Layer 3 of a small transformer language model trained on English Wikipedia (8 layers, counted from 0, width 64).
A neuron's activation on a vector x is GELU(weights . x), where the dot is the dot product.

Input weights of the MLP neurons that the questions are about. A number n stands for n times 0.0033.
n7: -26 -13 -12 -21 7 16 16 -33 54 -48 6 38 -9 -47 5 -65 13 -5 -45 24 20 -9 -31 29 -10 10 -11 -3 -4 -27 2 22 -11 13 -16 -7 17 17 -35 -75 -10 -16 -17 1 -18 -26 7 -9 28 1 13 4 9 12 28 -54 8 34 -1 10 18 29 50 8
n15: -19 8 5 -6 -1 -33 -52 -45 -49 40 -53 13 -12 -13 -36 -22 11 -12 5 -19 54 2 41 25 -7 -30 31 12 -1 47 14 39 17 8 6 -35 39 -5 7 -12 -12 25 -8 17 -26 10 25 -32 -22 -56 -33 0 -7 -14 9 28 -47 0 -2 43 -25 -17 46 12
n18: 15 21 -14 1 -24 26 8 43 29 5 8 -26 14 26 -6 -25 27 46 -48 -27 19 -31 -19 -25 -12 22 7 32 9 -25 -55 -4 -12 -10 -22 6 16 -20 30 -31 -7 -16 -36 -26 -29 37 19 -63 -5 54 0 12 -4 -3 -25 12 -24 3 -40 -2 29 -2 36 -28
n25: 25 2 -2 -30 -23 -36 -34 8 16 -26 32 3 59 25 25 -41 -26 -2 -5 -29 22 -69 1 2 5 -10 24 -23 -13 -30 18 -21 37 -10 -7 2 22 20 -5 -89 -7 -36 -15 -31 -45 15 -28 -42 17 -53 28 -18 18 8 20 19 -23 -13 22 -50 22 13 -3 23
n28: -4 1 -13 3 4 -24 0 -35 -27 -20 -40 -16 6 -28 18 -53 54 33 -18 23 -17 -12 34 -37 -3 -37 1 46 -28 -25 22 13 27 31 0 36 -26 -9 13 -38 -46 18 -23 -6 -32 -19 -17 -3 -5 -22 -39 -2 6 32 -15 30 36 36 18 -10 3 25 26 -48
n30: -6 27 32 -4 -55 -34 47 -23 -48 -86 -15 12 -2 34 21 35 8 9 8 -34 -27 -29 30 -53 34 3 -20 -39 -27 -15 -2 -45 5 -7 -36 -16 -46 37 9 -25 -18 -9 8 -30 -38 -29 -43 -53 3 4 13 -8 10 34 -13 28 29 -16 -30 -8 -24 37 36 -26
n31: 20 23 33 -14 5 -27 2 0 -32 8 11 23 -6 -2 -44 -56 46 -11 17 -34 -20 4 5 38 7 19 3 -30 -31 -33 -5 -18 -12 15 -18 23 -3 -3 42 -11 -45 -6 -4 25 22 -3 19 -39 -19 -30 4 -27 5 4 -3 -22 -19 -9 1 12 -33 -12 -19 -4
n33: 22 -27 44 23 22 -8 -19 -17 -32 -8 -28 -48 -39 12 -23 6 65 15 -28 25 -13 41 29 4 30 -10 -14 28 24 36 6 2 50 -19 -45 25 72 46 14 24 -12 -1 16 64 -12 49 9 34 15 43 -20 13 -29 17 -5 -32 24 20 10 30 -3 27 17 13
n36: -7 41 -29 -13 -19 5 -48 8 -8 -11 49 -15 -10 17 26 7 -25 26 17 0 -19 2 -7 3 -5 -8 -10 19 4 22 27 15 5 14 0 13 14 -38 6 -6 16 7 38 -11 18 13 -12 -7 -30 -2 -56 9 16 11 -14 36 4 8 32 49 -15 9 39 66
n37: -23 -7 10 45 50 2 0 19 9 10 41 11 -11 -4 -11 6 4 -17 35 17 -15 21 2 49 28 -6 -23 13 32 2 -43 5 -47 56 -10 -15 2 23 9 17 5 32 28 26 -43 54 -18 -18 -8 5 -35 -29 1 -42 12 38 -12 -16 -12 -17 2 49 -18 36
n39: 61 30 -17 -21 -1 15 -7 9 9 -49 -36 15 -9 -21 37 12 1 26 -57 43 17 -3 -29 4 -6 18 16 -19 3 4 44 -11 -9 0 -8 17 -3 44 -17 -13 -8 -14 -26 20 43 -15 7 15 -37 35 15 10 11 39 18 9 18 7 -6 14 -6 9 -3 10
n41: 64 6 32 -47 -14 -3 -17 11 -2 17 -5 40 16 10 16 -34 -26 15 -31 -2 11 -6 8 11 10 0 3 -14 -12 -52 4 2 -13 28 20 -8 -9 -17 -25 -36 -37 8 -18 -17 17 -6 -11 15 9 12 31 65 42 43 77 6 26 1 -39 -10 -29 19 22 46
n44: 12 27 -44 3 37 -12 -33 -50 -8 -16 46 -44 9 6 -9 17 1 -14 -58 1 16 -19 58 19 25 -66 -26 -22 37 -44 -4 35 15 20 -34 16 52 34 -14 -5 -13 46 57 32 -20 25 -45 -21 38 -7 -12 -7 0 48 36 9 21 -3 -25 -4 -42 9 8 31
n46: -21 -34 84 14 10 -78 34 -3 8 -54 -60 0 -33 50 2 5 19 17 25 23 35 36 17 46 22 -12 -22 40 -32 4 35 17 69 -10 -27 27 52 89 3 -24 -32 -24 15 15 45 -17 35 -75 2 56 -14 35 20 -28 38 -5 16 16 45 -24 35 -2 35 -53
n51: 12 70 18 -42 -47 -56 4 -18 -6 19 3 -13 18 11 -36 -38 17 -38 5 28 5 13 -18 -7 -6 -29 4 28 23 -9 -15 -37 -36 11 -28 -17 -25 30 32 -10 -7 17 9 -16 -24 -23 4 8 25 0 23 13 -9 25 3 23 -20 36 49 51 -16 -12 -31 47
n59: -39 27 26 -71 15 -36 9 3 -18 -17 -4 48 -5 -2 -6 -38 -62 4 -3 -14 11 15 1 -19 2 -7 -17 -24 16 -10 -29 24 -18 -2 1 -29 -8 18 -16 21 -7 10 27 -1 -24 27 -21 -7 41 1 -14 51 -13 -14 0 36 -5 7 -1 45 -8 4 -24 39
n67: -30 -1 -21 -5 39 -1 -5 -22 22 13 16 21 -5 -5 -77 25 42 7 21 2 -8 8 71 34 -10 21 32 -27 -13 -1 -33 -13 -10 3 37 -8 2 19 30 17 -15 18 -3 -19 -13 14 -28 -17 -19 -9 -10 -15 -6 -27 -2 4 1 -21 14 -25 7 -3 32 -13
n68: -4 -2 2 9 2 16 40 -33 -22 -23 -4 -7 -37 -39 -21 -3 29 11 8 -8 27 0 33 81 23 -17 10 52 21 42 -8 16 -13 -42 29 -31 4 -3 -5 -14 24 19 5 45 38 13 16 -16 51 9 56 31 -5 -9 27 0 -8 28 -22 35 11 -5 5 -14
n78: -30 7 -8 -8 -14 52 11 -50 19 21 -36 -32 -35 -23 -21 0 5 28 -24 -28 -8 -3 40 -44 -10 -9 -21 -12 -18 16 3 -5 -26 -20 -6 27 -23 7 -25 -29 -17 -65 -43 -11 -11 5 -18 29 -11 20 -36 -28 17 -9 2 -33 0 13 -19 47 8 12 -44 0
n80: 51 9 33 -17 -28 -12 -29 -19 -10 -6 -12 -27 24 -9 -3 -41 17 1 -14 -29 -8 -40 -25 0 38 -25 -13 30 9 -74 12 23 26 -34 23 4 -23 35 -13 -22 -5 -59 12 1 6 -59 27 -20 20 13 17 16 41 14 34 20 28 16 -7 -9 11 -31 -24 16
n81: -7 40 9 3 1 24 9 -43 -30 2 11 7 -6 -52 -50 29 -8 8 11 10 -6 -30 -49 -17 11 -29 -5 15 39 11 2 9 25 -21 -28 -17 9 25 -7 9 -20 13 -27 -15 11 -46 -5 -38 31 47 29 -41 -30 -26 18 6 48 40 14 10 -9 1 3 -28
n87: 14 4 -24 -8 20 20 26 -7 36 -13 18 -9 -16 7 -17 14 23 7 19 -19 -11 -1 -3 7 -11 -4 15 -1 -12 10 25 5 -7 -31 31 -67 -21 -4 19 -7 4 37 -14 -30 -16 63 22 14 3 55 -39 14 -52 -15 6 29 -37 -34 -11 54 41 14 2 10
n90: 5 -38 18 -12 -31 -17 -92 -25 -14 11 -1 55 -22 9 -27 -55 -74 -4 -10 22 40 -33 -15 24 7 3 -35 21 17 25 -37 -36 30 27 -15 -7 -11 13 18 -25 29 -9 23 26 -40 23 -5 -24 22 -42 -20 -16 -28 10 -21 -12 18 0 74 -21 8 11 75 0
n94: 22 28 -50 39 63 -30 -11 -23 4 38 26 -3 27 -13 -28 0 35 8 -14 30 15 -8 12 14 9 22 0 39 54 -4 25 44 -15 -26 -17 14 52 -33 -27 14 18 35 13 40 -54 9 52 -30 15 -14 -2 -14 15 -24 18 14 -19 9 16 -8 32 2 -20 21
n95: 9 -10 27 -16 12 -88 -26 -12 -13 -21 -62 -11 25 56 -39 48 -21 40 76 -39 56 6 41 -17 37 50 -33 -5 30 -30 74 57 32 19 24 -9 22 -21 4 -29 -9 2 4 36 -20 4 -5 -34 -26 -52 -4 -3 59 22 -1 -7 -51 45 38 36 -2 -4 26 29
n98: 45 22 0 -30 -25 6 -8 2 15 31 2 11 -20 58 8 24 -32 -17 -4 9 60 -20 2 17 21 -11 -54 15 25 -34 10 -16 -6 14 10 1 -22 -30 -7 25 13 -14 -12 20 -9 -9 15 42 -53 -35 14 14 31 43 -9 -35 -12 -13 -3 -9 22 -11 -30 9
n101: -7 4 18 -13 13 28 -18 11 12 24 -43 -32 24 -25 12 10 -35 7 64 -17 -22 11 56 -25 29 57 6 -45 -21 8 24 -37 -36 19 -58 -48 31 0 -26 -54 -28 12 0 -19 -12 -2 86 2 35 -8 18 -9 -54 14 14 -20 -36 6 -48 -15 77 17 -20 -18
n105: -6 4 -9 38 16 15 -3 -30 20 9 31 3 -26 9 -11 -25 1 12 -30 1 1 30 29 -13 0 15 13 -15 46 4 -4 12 -15 0 34 -10 32 -25 14 37 15 -22 -25 11 13 -33 40 3 -57 14 -56 -6 62 -55 -22 15 -31 30 2 9 -12 6 -15 -25
n107: 14 -33 -56 40 11 29 11 -8 11 -29 45 -7 5 19 14 -8 -53 1 2 -4 -10 15 -12 -16 -12 -10 1 -25 -15 37 -20 12 -13 0 2 33 10 -26 -50 -1 -4 1 -23 -14 -8 29 -53 27 11 -31 -16 28 23 -25 22 -25 -14 13 21 9 -9 51 -23 6
n109: -15 35 17 -37 60 -45 9 25 4 -34 -17 42 23 -22 -4 -39 -16 -10 -19 0 12 29 3 42 8 23 1 -23 34 54 -22 -26 -3 -6 51 -6 -7 14 -11 -18 24 12 -32 41 -15 9 19 21 2 18 -30 -7 -19 -15 15 -16 -6 -35 -19 54 17 11 21 2
n114: -12 3 3 20 14 11 8 -62 -9 -15 -21 -51 -29 -5 -36 -48 22 34 -26 27 44 -8 13 -2 13 6 13 0 39 48 -71 58 13 6 18 -9 -3 17 -34 -30 1 -65 -35 34 19 -8 -5 47 -3 56 22 12 22 -31 26 -20 23 43 8 -24 53 -14 -5 -49
n125: 17 8 29 27 -15 -27 -43 -15 -9 -23 -79 17 8 20 -60 -41 0 19 14 -10 92 28 34 -36 28 49 -25 7 17 8 -12 41 31 -10 -9 14 24 12 -35 -64 55 -47 -2 46 7 -40 25 -93 12 43 15 50 23 -50 17 -48 65 34 36 -56 24 -18 21 -10

Each question shows a token from some text and the vector x that enters the MLP there. A number n stands for n times 0.047.

"ool": -40 -14 34 -16 2 -1 18 15 38 44 38 25 15 -35 13 -22 -11 -28 37 -17 -44 4 -52 -14 -8 2 26 0 -29 0 -7 15 -25 3 25 -7 -13 -3 -4 6 15 16 15 -8 5 36 -14 -1 51 26 -34 -45 34 5 3 -1 -2 -7 -2 -2 31 -18 -55 1
Which neuron fires most, and how strongly? n37, at about 1.4

"8": -16 15 -15 20 33 25 10 18 25 -4 -19 5 -2 14 8 31 -8 -31 -11 -6 -21 2 12 -7 -41 -21 15 -34 10 -11 -37 56 -19 36 18 14 -1 25 11 33 -5 48 27 9 -2 59 33 10 -4 -7 -8 -26 -13 3 -40 -29 8 3 11 -4 -48 -23 -39 9
The three highest activations, in order: n37, n44, n67

"Ar": 7 -30 37 14 -19 -21 31 37 -7 9 -20 51 23 -5 13 56 -41 22 5 -9 13 2 -35 -38 8 -14 4 -41 -3 3 9 -27 -17 0 3 -18 -32 1 19 27 8 -37 -14 -8 34 -25 24 -27 41 -23 -6 -6 -9 2 -23 -4 -22 6 -44 -52 -15 7 -6 20
Which neuron fires most, and how strongly? n30, at about 1.7

"now": 3 -18 34 -1 -18 6 8 -1 -14 34 9 -15 25 -9 47 5 -9 -30 -7 2 -37 34 61 -5 -16 29 3 -12 -3 -6 0 -4 -15 -29 23 24 -41 -43 -21 30 -27 49 -30 15 8 29 -23 -23 24 19 30 -21 -1 23 -31 -24 3 -12 12 17 -3 6 7 46
Which neuron lights up most? n41

" 1885": -1 12 -8 11 -24 -6 -10 30 1 27 0 0 -25 -10 28 46 12 2 -3 18 -8 30 15 -17 -15 0 7 -16 38 33 10 61 -12 1 10 15 -17 -31 49 28 22 37 -36 47 36 12 -35 -24 15 -3 20 -23 -11 15 -37 -37 -32 13 -3 29 -15 -15 -17 -8
The three highest activations, in order: n95, n68, n105

" favor": -18 28 5 -20 -28 -13 15 -2 0 -4 -10 -1 7 -33 -4 47 20 -33 -11 8 -60 44 2 1 -4 14 -6 -13 -3 55 -23 16 -23 -6 13 5 -34 -9 -22 0 13 -2 -2 59 32 -13 6 -3 -6 14 52 -41 -24 1 -17 -13 -10 -23 -26 17 -34 -39 0 10
Which neuron fires most, and how strongly? n109, at about 1.2

"ordin": -47 -4 6 -25 -28 -32 30 7 4 -5 47 -16 1 -34 -17 41 -31 11 7 -1 1 -3 -7 -9 -30 16 8 0 7 43 -5 20 -29 -2 34 -13 -26 -19 -11 3 -1 -59 -36 45 22 -24 10 -32 20 20 16 -56 1 -14 23 -13 -32 21 4 -9 11 18 -16 7
The two highest activations, in order: n114, n81

",": 11 26 -10 23 -20 4 13 -13 8 17 -27 -20 13 -17 4 -2 33 12 -57 61 -13 17 -1 3 -40 -1 -10 0 -25 -6 -23 36 -38 -4 15 -21 -31 -34 -6 -9 -16 20 -9 -2 33 0 16 -44 -32 0 -18 -37 1 3 8 -19 -38 14 -32 -19 -42 7 23 18
Which neuron lights up most? n18

" the": -2 1 15 4 -33 42 -26 -11 13 11 12 0 59 -49 32 23 13 -12 -56 25 -46 33 -26 -3 10 -4 16 6 8 20 13 4 38 -35 30 -24 -25 33 -3 -5 -18 -3 13 31 14 5 -2 -35 -9 10 22 -32 9 14 -19 -23 -32 -5 -30 -27 -18 -14 -14 2
The three highest activations, in order: n39, n80, n81

"-": 1 -13 31 17 -14 -5 49 26 6 -4 -5 41 -1 8 4 21 -12 23 24 21 16 5 -39 -15 2 -13 42 -24 -20 14 13 37 9 12 -18 -4 -17 5 39 -17 1 6 -44 38 -5 2 -5 -20 -39 -6 -37 26 22 -52 -27 17 -4 -4 -30 -64 -18 -19 -16 4
Which neuron lights up most? n46

"=": -8 -13 25 35 -7 5 -16 -31 -6 8 -16 14 41 -6 -15 74 16 -7 23 46 -7 18 -9 -28 -4 10 -10 38 -20 21 -1 7 18 26 21 -6 -11 -14 47 -17 14 2 -35 0 38 17 -8 -75 -2 -21 -12 -33 -3 -20 -20 -13 -35 -4 1 20 -28 -14 -1 2
Which neuron lights up most? n95

" U": 15 -25 13 4 -26 71 10 13 31 33 -27 49 4 15 39 27 -52 13 -7 7 -18 23 38 -1 -11 20 -36 33 36 -27 22 2 5 -27 2 11 -20 -16 13 18 -14 -12 -3 -22 9 -9 18 -17 19 -25 -8 -43 -2 2 -24 12 -37 22 -9 -39 -14 -20 9 6
The three highest activations, in order: n98, n101, n105

"te": 0 7 -18 -10 -41 8 32 14 -20 12 15 28 61 -15 -27 23 36 4 5 21 20 15 13 -13 36 -30 -2 41 2 -10 36 -26 -13 35 49 -6 -41 -7 23 -13 -2 3 -46 -19 8 4 -25 -12 20 21 20 -12 -8 -38 -3 29 -57 -14 6 -18 3 1 -2 3
Which neuron lights up most? n51

"uc": -23 -2 5 -26 -13 -23 44 82 17 39 21 4 54 -30 17 -25 -58 -6 10 -15 -16 19 -39 9 26 -17 10 -12 -42 8 -41 10 -25 22 2 18 -43 -21 -18 -12 1 -10 -11 6 33 -5 -10 -47 4 21 3 17 8 -4 6 7 -4 -18 3 14 -14 -8 -16 1
Which neuron lights up most? n59

" as": 10 -3 17 12 -4 5 30 8 -6 8 -19 -31 0 -44 25 -1 8 3 -36 28 -83 14 -36 -19 -20 -41 22 9 -7 13 -1 11 8 -9 -7 -40 -29 -54 16 -3 -26 -6 4 30 4 15 -1 -26 -19 16 -12 -47 15 6 -15 -38 0 17 -3 -11 -47 23 1 -3
Which neuron lights up most? n28

" pla": -43 27 7 12 -19 4 -7 49 20 -2 16 -7 41 -44 27 6 -41 17 -29 -21 -7 39 10 3 -25 -4 13 -16 1 2 -34 16 -13 -20 -11 -17 -2 11 12 16 -18 -33 4 7 -7 -31 -17 -45 22 51 28 -60 16 -28 -6 -7 -35 -12 -29 -18 -2 -2 23 -7
Which neuron fires most, and how strongly? n18, at about 1.6

"ation": -54 9 -34 15 17 -12 32 -29 23 18 13 21 19 -21 -7 -13 37 7 -55 36 -35 40 -11 -6 34 -19 27 27 0 34 37 -7 -6 15 29 -20 12 -23 2 18 -8 4 -10 13 7 -3 5 49 33 2 -11 -18 -4 -63 -9 9 -22 6 1 -20 -13 16 -33 1
Which neuron lights up most? n105

"CS": -5 -22 16 -19 17 26 -3 -17 34 44 17 46 -34 -19 -11 34 -29 -20 6 -11 2 8 -32 -33 -14 -17 16 -2 -5 2 24 24 -1 7 40 -42 -2 0 57 6 6 17 6 20 -7 -3 -24 -10 -24 -20 -28 2 34 -31 -31 29 -14 1 -41 -6 -24 -16 -56 3
The two highest activations, in order: n105, n37

" di": -16 -2 15 -24 -24 17 -8 19 19 12 -1 9 55 0 -21 22 -39 21 -21 30 -45 1 -4 -10 1 -22 21 51 -39 -25 36 -18 28 -18 -9 -13 -26 -33 51 12 -31 -49 6 17 9 -29 -20 -49 13 -4 24 7 -11 -15 -10 -11 -38 26 -6 7 -17 -14 12 7
Which neuron fires most, and how strongly? n80, at about 0.9

" ann": -8 36 32 -19 -5 37 -10 46 30 38 -40 -32 24 -8 6 2 -20 -19 -33 6 -1 -8 -39 -63 0 6 12 -17 1 -21 1 -2 -30 19 5 -7 -25 -3 10 -15 -31 9 9 24 51 -30 22 -30 8 24 -44 24 -29 -26 0 -19 2 -2 18 34 -11 -1 20 -19
The three highest activations, in order: n18, n101, n39

"The": 8 -8 8 6 -23 39 -16 -22 -1 -11 6 15 34 -20 31 7 32 -21 -28 16 -68 22 -14 39 -12 -8 -11 12 -4 -3 17 -12 13 -31 42 -20 -29 45 -33 2 -32 -3 13 27 0 1 -13 -40 -17 13 22 -46 -5 18 -22 -36 -25 1 -32 -17 -8 -19 -38 6
The three highest activations, in order: n80, n39, n31

"uri": -42 -19 -34 -34 16 -25 44 20 -10 -5 -5 23 31 -5 11 9 -43 14 12 4 -14 21 -42 -8 15 -21 34 27 -10 7 -4 -5 8 50 28 -42 -31 0 3 -6 -27 -19 -7 0 -6 -12 -22 -23 34 -13 6 17 -56 -35 -29 -15 -38 17 -13 -33 -11 23 -17 -4
Which neuron lights up most? n59

")": -50 22 -23 39 24 17 -5 -12 -26 -32 17 5 16 -4 31 3 21 -22 -9 12 5 25 -40 -5 38 -5 29 -7 9 30 32 31 -7 27 -2 -9 -38 -27 34 10 -19 19 -29 -6 18 12 2 -5 -37 -5 -19 -30 -23 -44 18 3 -29 -13 -22 -23 -42 17 -29 -20
The two highest activations, in order: n37, n105

"ia": -58 -9 -33 32 39 -2 5 -5 -1 34 -4 4 18 -25 -14 9 -31 -10 -20 11 -22 4 15 -4 -18 -10 45 -28 -43 25 -5 -4 4 -2 26 -31 12 -3 7 12 -10 43 17 -38 -29 47 -27 -13 -17 -21 -35 13 14 -68 -17 2 -10 -19 -25 -6 -27 -17 -20 14
Which neuron fires most, and how strongly? n67, at about 2.3

" control": -49 46 19 -12 -15 -4 24 -11 -1 -4 -5 10 7 -64 9 15 -27 -21 11 10 -49 28 -15 -32 -17 23 44 42 2 4 -49 15 -23 -18 4 -16 -11 -9 -1 -15 -14 21 -4 53 21 -5 11 -21 35 27 4 -41 21 -33 -15 27 5 -13 -24 12 -2 7 -11 -9
Which neuron fires most, and how strongly? n81, at about 1.7

"ess": -52 13 -10 -33 -3 -10 25 -2 -22 -45 23 -19 0 -35 -18 20 -29 -24 -10 30 6 24 -21 -1 -11 -19 4 1 30 17 -29 39 -14 17 21 7 -20 -34 -9 -11 -6 -6 7 35 15 41 10 4 30 -12 2 11 -43 -53 -6 -35 -21 35 -44 -13 -14 7 -47 18
The three highest activations, in order: n59, n68, n114

"c": 5 -30 26 -18 -31 -16 2 36 1 -9 24 32 28 22 9 6 5 50 1 6 6 9 -21 -16 12 -29 56 8 11 -10 13 -7 14 39 18 -12 -16 -25 41 -39 -12 0 -30 5 2 6 -8 -8 3 -20 -8 16 -47 -61 -6 14 -1 -19 -29 -51 -12 16 -43 4
Which neuron fires most, and how strongly? n25, at about 1.7

" lives": -1 24 6 10 9 7 10 39 6 -3 -29 -1 35 -61 13 1 -21 0 -9 41 -30 16 14 11 -21 21 9 -7 -28 53 -1 31 -40 -22 4 -20 -30 -21 12 4 -18 33 -33 14 7 -32 20 -50 13 28 -9 -29 -33 -31 -26 -9 22 15 0 28 -28 4 23 17
The two highest activations, in order: n109, n81

" cr": -28 25 26 26 -22 27 -25 -6 23 -40 -43 7 34 15 -27 42 -49 -20 -11 53 -29 34 -31 9 -5 46 22 -22 -14 15 2 -22 -37 -29 -6 -8 -2 -30 37 3 -3 -24 6 -5 24 -4 35 17 12 -10 8 -14 -11 -2 -7 -13 6 -12 4 -10 -29 8 -34 22
The three highest activations, in order: n101, n39, n51

"with": 1 -28 17 -10 -27 2 18 39 -24 41 40 -21 29 -29 34 -14 0 -22 3 -6 -13 35 17 -3 -1 -12 -15 21 -15 8 -5 23 -11 -4 -22 32 -41 -37 -18 -4 -27 40 -37 30 33 5 -44 -26 39 43 24 -26 17 17 -5 -31 -2 6 -2 -26 -6 -18 -1 10
Which neuron lights up most? n41

" pro": -14 -2 27 -9 -21 13 -2 11 -28 -2 -40 42 3 -29 -7 26 -51 -23 -18 47 -27 40 -24 5 -3 30 23 16 -27 -2 -2 -16 3 -12 -18 -14 -22 -27 15 -26 -19 -23 -1 53 16 -18 15 -10 27 4 34 1 -1 -2 -35 -39 -15 10 4 -42 -28 -14 -29 24
Which neuron fires most, and how strongly? n125, at about 1

" had": -10 22 12 -11 -21 7 -61 -3 -22 25 -3 -26 28 -31 -8 -15 -6 -19 -15 54 -62 18 32 -6 -15 -6 14 39 -14 2 10 -27 -12 -4 29 4 -27 2 -1 27 -11 4 -8 33 26 -44 5 -22 -26 -16 4 -32 -28 8 -9 -15 -27 29 10 -38 -40 -2 -6 7
The three highest activations, in order: n51, n28, n31

"1": -34 10 -29 33 20 -9 2 9 15 -2 7 -8 -14 16 -7 31 4 -22 -20 3 -23 27 1 -9 -11 -30 4 -43 35 -10 -13 46 -8 35 8 42 7 3 57 29 -1 34 -5 30 4 39 -22 26 12 -2 8 -39 -30 3 -14 -40 -20 -4 -15 -21 -22 2 -65 4
The two highest activations, in order: n44, n37

"able": -37 49 -8 -36 -16 -8 22 -15 -12 -6 34 34 1 -31 -24 21 21 -22 -27 26 -24 12 -16 36 3 -1 26 47 14 23 -7 29 -13 -5 -6 -12 -14 -59 -27 -5 2 13 -9 49 26 10 9 -6 26 -6 -9 -6 -17 -39 -8 -11 -29 17 11 -29 -42 16 -44 1
The two highest activations, in order: n68, n94

" comp": -5 20 25 -32 -48 11 -20 4 8 3 -14 -8 -1 -23 12 21 -12 7 -36 12 -33 7 -9 -35 -31 10 20 23 -50 -24 11 16 -43 -44 3 15 -25 -14 -9 -14 -8 -36 -1 47 35 -61 16 -27 27 14 25 -26 -1 -19 11 -24 -7 17 -9 -22 -36 17 13 -2
Which neuron lights up most? n80

" working": -3 23 29 12 -34 12 -11 12 13 -6 -3 -12 2 -32 9 7 -5 -26 -4 45 -69 3 11 6 -4 13 15 16 -11 12 -11 31 -46 -25 14 -7 -16 -48 -17 10 -7 25 -22 60 -14 -25 16 -21 17 10 -13 -61 -25 -17 2 -24 3 27 23 8 -15 27 5 31
The three highest activations, in order: n94, n81, n37

" and": -13 21 -5 -4 -43 13 -5 19 -13 50 -12 13 43 -49 38 -10 12 5 -43 14 -38 -3 4 17 -15 -47 15 18 -31 10 37 33 -9 1 1 1 -28 -2 -15 -15 -31 21 -19 -10 34 -22 5 15 -43 0 -23 -21 23 14 -7 2 -34 17 6 -25 -36 -29 7 20
Which neuron lights up most? n28

"iti": -1 20 20 -29 4 -38 38 32 8 20 -34 39 23 -2 15 49 5 -5 0 4 -42 37 -11 -29 6 23 -6 -4 -13 16 3 39 -10 13 -9 5 -58 -2 -2 34 22 -23 -20 29 20 15 3 -13 34 15 4 -43 -6 -14 -19 -31 -50 3 -6 24 -15 -10 9 28
The three highest activations, in order: n109, n95, n59

"no": -35 1 -36 6 -19 37 -19 36 -1 19 9 43 29 -36 11 24 5 17 1 25 -54 -6 -7 -14 29 10 14 -30 -15 -11 13 6 -13 -3 17 38 -6 8 18 25 -47 -9 -22 16 -11 33 13 -14 1 -7 -6 23 -6 -75 -7 -19 -36 -4 -12 -29 21 19 15 -32
The two highest activations, in order: n67, n101

" to": 3 27 7 9 -30 13 -13 1 -11 -12 -23 -25 5 -34 36 13 -25 -39 -32 26 -46 33 9 17 -13 -28 17 23 4 28 -18 -13 8 -37 -18 2 -7 8 34 -15 -37 19 -12 38 50 -2 4 37 16 0 -2 -35 -21 16 -10 -19 -18 2 -21 9 -53 3 -4 -10
The two highest activations, in order: n33, n39